Layer 10 of a small transformer language model trained on English Wikipedia (20 layers, counted from 0, width 128).
A neuron's activation on a vector x is GELU(weights . x + bias), where the dot is the dot product.

Input weights of the MLP neurons that the questions are about. A number n stands for (n - 500) times 0.00093.
n0 (bias 0.012): 489,305,403,573,666,237,277,648,473,602,593,590,557,480,504,689,492,685,466,538,468,532,615,375,522,565,374,603,489,524,485,280,452,537,584,296,444,527,733,532,565,380,684,218,579,335,581,822,457,440,347,545,449,553,500,477,546,436,508,682,553,447,627,568,332,477,443,462,452,604,542,706,218,265,453,606,748,429,547,566,457,555,379,348,637,526,307,537,446,273,459,559,686,563,621,366,367,596,778,279,367,555,582,612,550,403,447,473,336,241,621,810,348,544,397,675,418,511,492,380,572,467,680,282,520,456,696,455
n27 (bias -0.033): 465,577,508,559,634,758,416,393,359,287,386,762,529,461,485,456,665,449,650,511,511,485,577,771,381,409,334,402,515,625,586,663,481,329,620,515,589,456,622,541,559,480,473,525,507,581,570,706,381,466,566,471,669,540,395,411,500,619,242,553,415,554,387,405,615,663,489,595,576,372,551,727,312,511,604,354,532,425,320,496,358,764,321,559,699,582,452,420,677,436,404,556,630,243,310,324,761,569,407,594,408,653,489,493,485,373,587,105,311,425,504,508,478,631,367,563,355,587,310,393,551,508,564,642,451,409,551,493
n49 (bias -0.042): 444,427,473,755,622,470,600,658,303,458,496,569,580,331,474,424,417,508,475,362,487,464,470,599,613,778,383,663,618,553,508,554,185,482,274,180,590,454,430,563,758,976,628,261,537,576,741,457,453,121,706,356,491,658,379,368,665,504,385,749,536,496,487,447,258,550,342,429,482,500,438,457,568,281,640,410,325,591,331,783,444,687,638,297,588,561,610,649,479,671,373,409,367,461,264,352,700,636,737,492,594,448,551,559,513,420,609,412,542,620,536,509,688,620,437,436,432,296,496,763,504,477,401,185,487,500,301,500
n74 (bias -0.019): 432,488,555,512,635,318,473,613,700,488,312,492,524,686,545,613,524,504,422,603,327,729,552,639,707,484,347,432,628,316,579,623,660,385,552,311,473,292,669,552,476,763,777,340,330,460,379,689,549,425,368,476,492,528,401,555,616,766,454,411,611,763,508,680,756,373,555,524,462,420,417,671,589,312,599,451,434,410,562,304,418,533,418,413,512,488,294,554,375,454,254,434,389,276,316,331,422,755,410,324,422,209,582,722,588,648,699,528,744,197,411,463,444,487,448,772,470,361,559,675,460,358,476,512,487,264,383,528
n313 (bias -0.039): 582,380,401,549,480,634,527,195,408,411,388,732,669,562,458,343,517,562,299,435,562,555,503,571,227,580,654,434,542,551,363,562,438,127,438,461,646,590,473,565,566,380,322,375,517,744,479,507,440,678,563,384,536,438,486,561,506,544,320,527,330,599,511,337,653,331,472,607,583,524,435,422,500,601,351,653,325,363,721,560,557,496,592,569,659,581,665,404,521,590,652,564,641,669,493,455,658,369,304,431,446,528,394,356,479,500,428,431,299,558,662,684,604,581,582,444,668,692,384,500,417,507,442,628,573,473,462,366
n356 (bias -0.034): 465,277,629,632,244,364,512,415,745,504,420,504,447,401,301,492,528,553,548,245,663,154,430,579,488,549,601,350,427,568,657,419,307,383,561,776,412,512,516,416,635,685,726,524,391,398,828,374,462,380,614,340,559,379,596,560,580,410,638,650,735,700,289,385,367,642,629,309,479,352,593,604,335,326,539,483,508,604,240,662,663,648,842,670,330,667,484,566,529,644,361,664,460,454,421,230,698,415,617,411,504,425,666,516,642,612,577,468,679,384,414,360,431,491,434,463,478,532,608,632,240,701,304,435,547,453,393,601

Each question shows a token from some text and the vector x that enters the MLP there. A number n stands for (n - 500) times 0.0097.

";": 517,347,388,385,564,561,420,558,476,567,636,500,284,457,394,500,419,563,462,478,269,716,501,547,528,474,391,463,441,543,548,522,526,546,652,624,580,293,572,691,696,428,613,549,560,517,505,407,517,692,514,467,494,450,467,497,525,509,521,453,780,452,309,383,196,512,469,423,531,500,496,467,388,697,610,488,494,532,442,514,376,428,468,473,385,439,444,418,411,551,508,529,615,428,633,488,582,541,451,556,559,573,477,612,449,363,646,727,565,725,293,658,405,704,648,359,634,441,394,541,472,430,378,664,446,438,493,450
Which of these neurons fires most? n356

" over": 486,490,426,535,279,443,683,551,500,534,496,585,288,634,342,588,577,433,609,526,431,447,542,638,500,366,511,549,511,576,392,569,647,578,555,616,625,450,439,610,533,272,179,543,514,566,683,536,380,556,518,322,441,427,579,392,456,588,413,494,794,472,355,401,351,644,457,465,447,689,479,539,539,548,543,622,397,513,432,633,556,507,377,495,369,489,500,602,481,564,553,639,432,285,452,499,481,594,550,578,595,454,571,584,391,318,614,656,533,605,469,541,364,279,556,487,425,500,484,183,613,357,775,437,501,480,265,479
Which of these neurons fires most? n27

" deg": 336,402,379,336,455,456,528,457,464,628,694,540,423,481,372,452,486,345,603,503,236,550,510,436,457,386,347,397,633,421,355,529,479,474,695,564,520,401,393,731,247,412,406,476,417,509,609,670,506,530,482,323,485,719,604,372,546,559,693,508,726,381,451,613,559,661,530,400,479,512,410,445,771,711,562,849,567,384,474,546,359,420,458,478,513,440,560,456,638,634,475,650,563,570,528,693,478,337,358,460,624,341,446,506,526,411,590,536,510,611,430,469,529,481,519,398,543,559,358,566,605,470,715,449,577,386,466,345
Which of these neurons fires most? n313

" are": 326,610,385,321,513,383,476,497,567,418,593,444,246,465,331,535,470,445,591,494,509,510,475,471,497,470,388,475,449,628,406,411,502,571,713,390,611,320,347,574,577,370,429,615,697,610,438,569,628,407,475,286,362,514,498,486,527,525,731,533,818,453,523,648,341,648,470,409,413,449,408,597,593,641,435,430,508,358,503,650,454,538,466,542,312,544,251,349,370,607,410,485,521,539,684,503,523,439,421,563,606,569,548,668,457,428,496,708,743,531,514,585,452,552,596,482,545,430,495,541,532,459,755,575,543,482,453,493
The most active neuron and its activation: n0, at about 0.31

" and": 432,633,437,382,361,385,421,571,409,506,495,431,456,572,338,429,588,432,431,416,517,592,465,656,387,407,529,499,477,706,439,546,344,328,655,482,646,341,464,613,367,207,327,567,671,660,706,589,493,666,508,566,328,319,463,382,486,588,564,569,672,445,411,454,212,690,663,452,430,547,430,463,578,598,591,568,666,485,487,578,517,484,460,497,407,513,429,371,409,553,573,671,493,463,513,594,461,519,333,560,567,513,482,642,478,383,502,702,582,625,304,562,512,270,441,545,607,621,518,483,565,544,733,549,309,483,521,623
Which of these neurons fires most? n313

"i": 533,693,386,516,338,687,289,688,590,579,525,431,428,587,428,547,566,290,549,495,360,662,404,773,497,409,349,590,423,479,354,452,636,397,625,613,568,491,430,704,461,421,297,467,639,407,599,731,554,403,495,435,302,435,630,591,632,562,627,474,718,491,337,515,490,548,407,445,483,437,504,459,774,565,538,605,404,473,511,426,384,502,546,481,314,427,475,457,345,538,554,394,331,530,593,546,361,551,530,492,471,553,588,609,521,503,412,458,497,620,144,452,508,357,502,699,460,550,507,633,599,419,674,558,483,384,484,356
Which of these neurons fires most? n74

"ological": 318,301,352,404,610,488,544,639,449,564,698,532,310,461,413,430,543,487,411,471,338,412,514,582,372,492,408,477,599,352,413,501,427,436,655,592,562,436,363,781,311,413,357,616,670,680,468,710,514,438,539,389,421,566,601,323,619,498,631,465,595,340,373,418,335,489,450,389,308,711,464,409,460,605,438,680,484,515,589,549,603,623,397,504,423,656,565,534,463,610,573,721,393,441,617,670,456,516,503,572,625,455,544,683,429,549,519,538,538,443,310,472,498,449,501,501,643,695,373,634,598,532,671,304,503,465,513,224
Which of these neurons fires most? n0

"ern": 533,525,383,490,403,507,444,637,507,539,688,601,288,529,487,584,432,417,466,432,531,549,520,486,340,536,408,570,628,441,504,646,457,364,534,460,522,722,420,501,356,392,218,470,770,535,740,700,520,471,447,518,485,503,645,241,296,508,425,421,641,318,500,540,398,630,323,341,452,480,568,428,401,607,486,685,470,536,401,706,542,620,499,491,435,519,422,468,361,675,416,720,326,500,410,488,505,507,550,506,726,615,480,582,461,296,422,689,605,512,364,488,635,431,375,380,700,461,546,545,450,468,652,540,505,568,579,473
Which two neurons fire most, strongest first? n49, n0

" west": 501,577,464,542,493,357,529,543,592,518,543,507,481,581,432,514,436,383,591,406,494,511,469,569,432,442,467,445,435,310,520,537,772,500,547,430,654,423,542,731,437,480,408,559,687,485,601,600,518,410,490,305,353,463,534,485,486,540,638,329,748,309,385,602,362,587,432,387,594,472,358,539,511,519,415,740,484,543,478,657,434,519,361,427,402,446,406,556,364,735,489,589,363,396,489,641,534,381,471,649,876,394,427,700,397,423,586,471,626,656,354,523,468,531,638,506,655,309,421,320,687,516,700,482,437,293,404,455
Which of these neurons fires most? n74

"ular": 488,452,551,455,580,436,516,708,481,601,524,609,370,403,432,549,484,457,425,517,435,461,351,535,412,479,390,546,547,359,597,516,676,455,659,549,473,367,438,729,360,359,348,521,755,524,529,618,510,403,547,356,382,486,632,503,598,543,527,424,597,548,476,433,131,597,439,469,421,551,478,440,432,832,399,518,549,445,448,529,613,573,461,477,378,552,447,530,491,550,601,590,243,393,582,473,547,544,631,659,827,582,451,544,481,457,524,577,586,436,224,475,552,495,543,648,500,694,364,534,452,498,782,367,368,394,366,337
Which two neurons fire most, strongest first? n0, n49

"view": 457,709,468,353,523,490,466,539,318,533,582,482,353,554,529,527,363,467,590,438,420,448,424,506,526,455,644,637,734,456,553,606,634,526,441,527,598,354,375,607,374,350,273,662,719,518,697,703,444,462,460,418,707,452,556,412,616,595,354,392,576,410,407,375,429,473,435,404,546,471,466,440,389,759,533,620,580,525,424,502,449,735,439,450,456,514,441,410,572,504,486,610,341,334,601,589,560,500,479,606,645,531,627,849,535,250,425,569,557,689,208,401,541,435,491,477,589,314,434,446,476,359,644,453,478,442,535,365
The most active neuron and its activation: n27, at about 1.5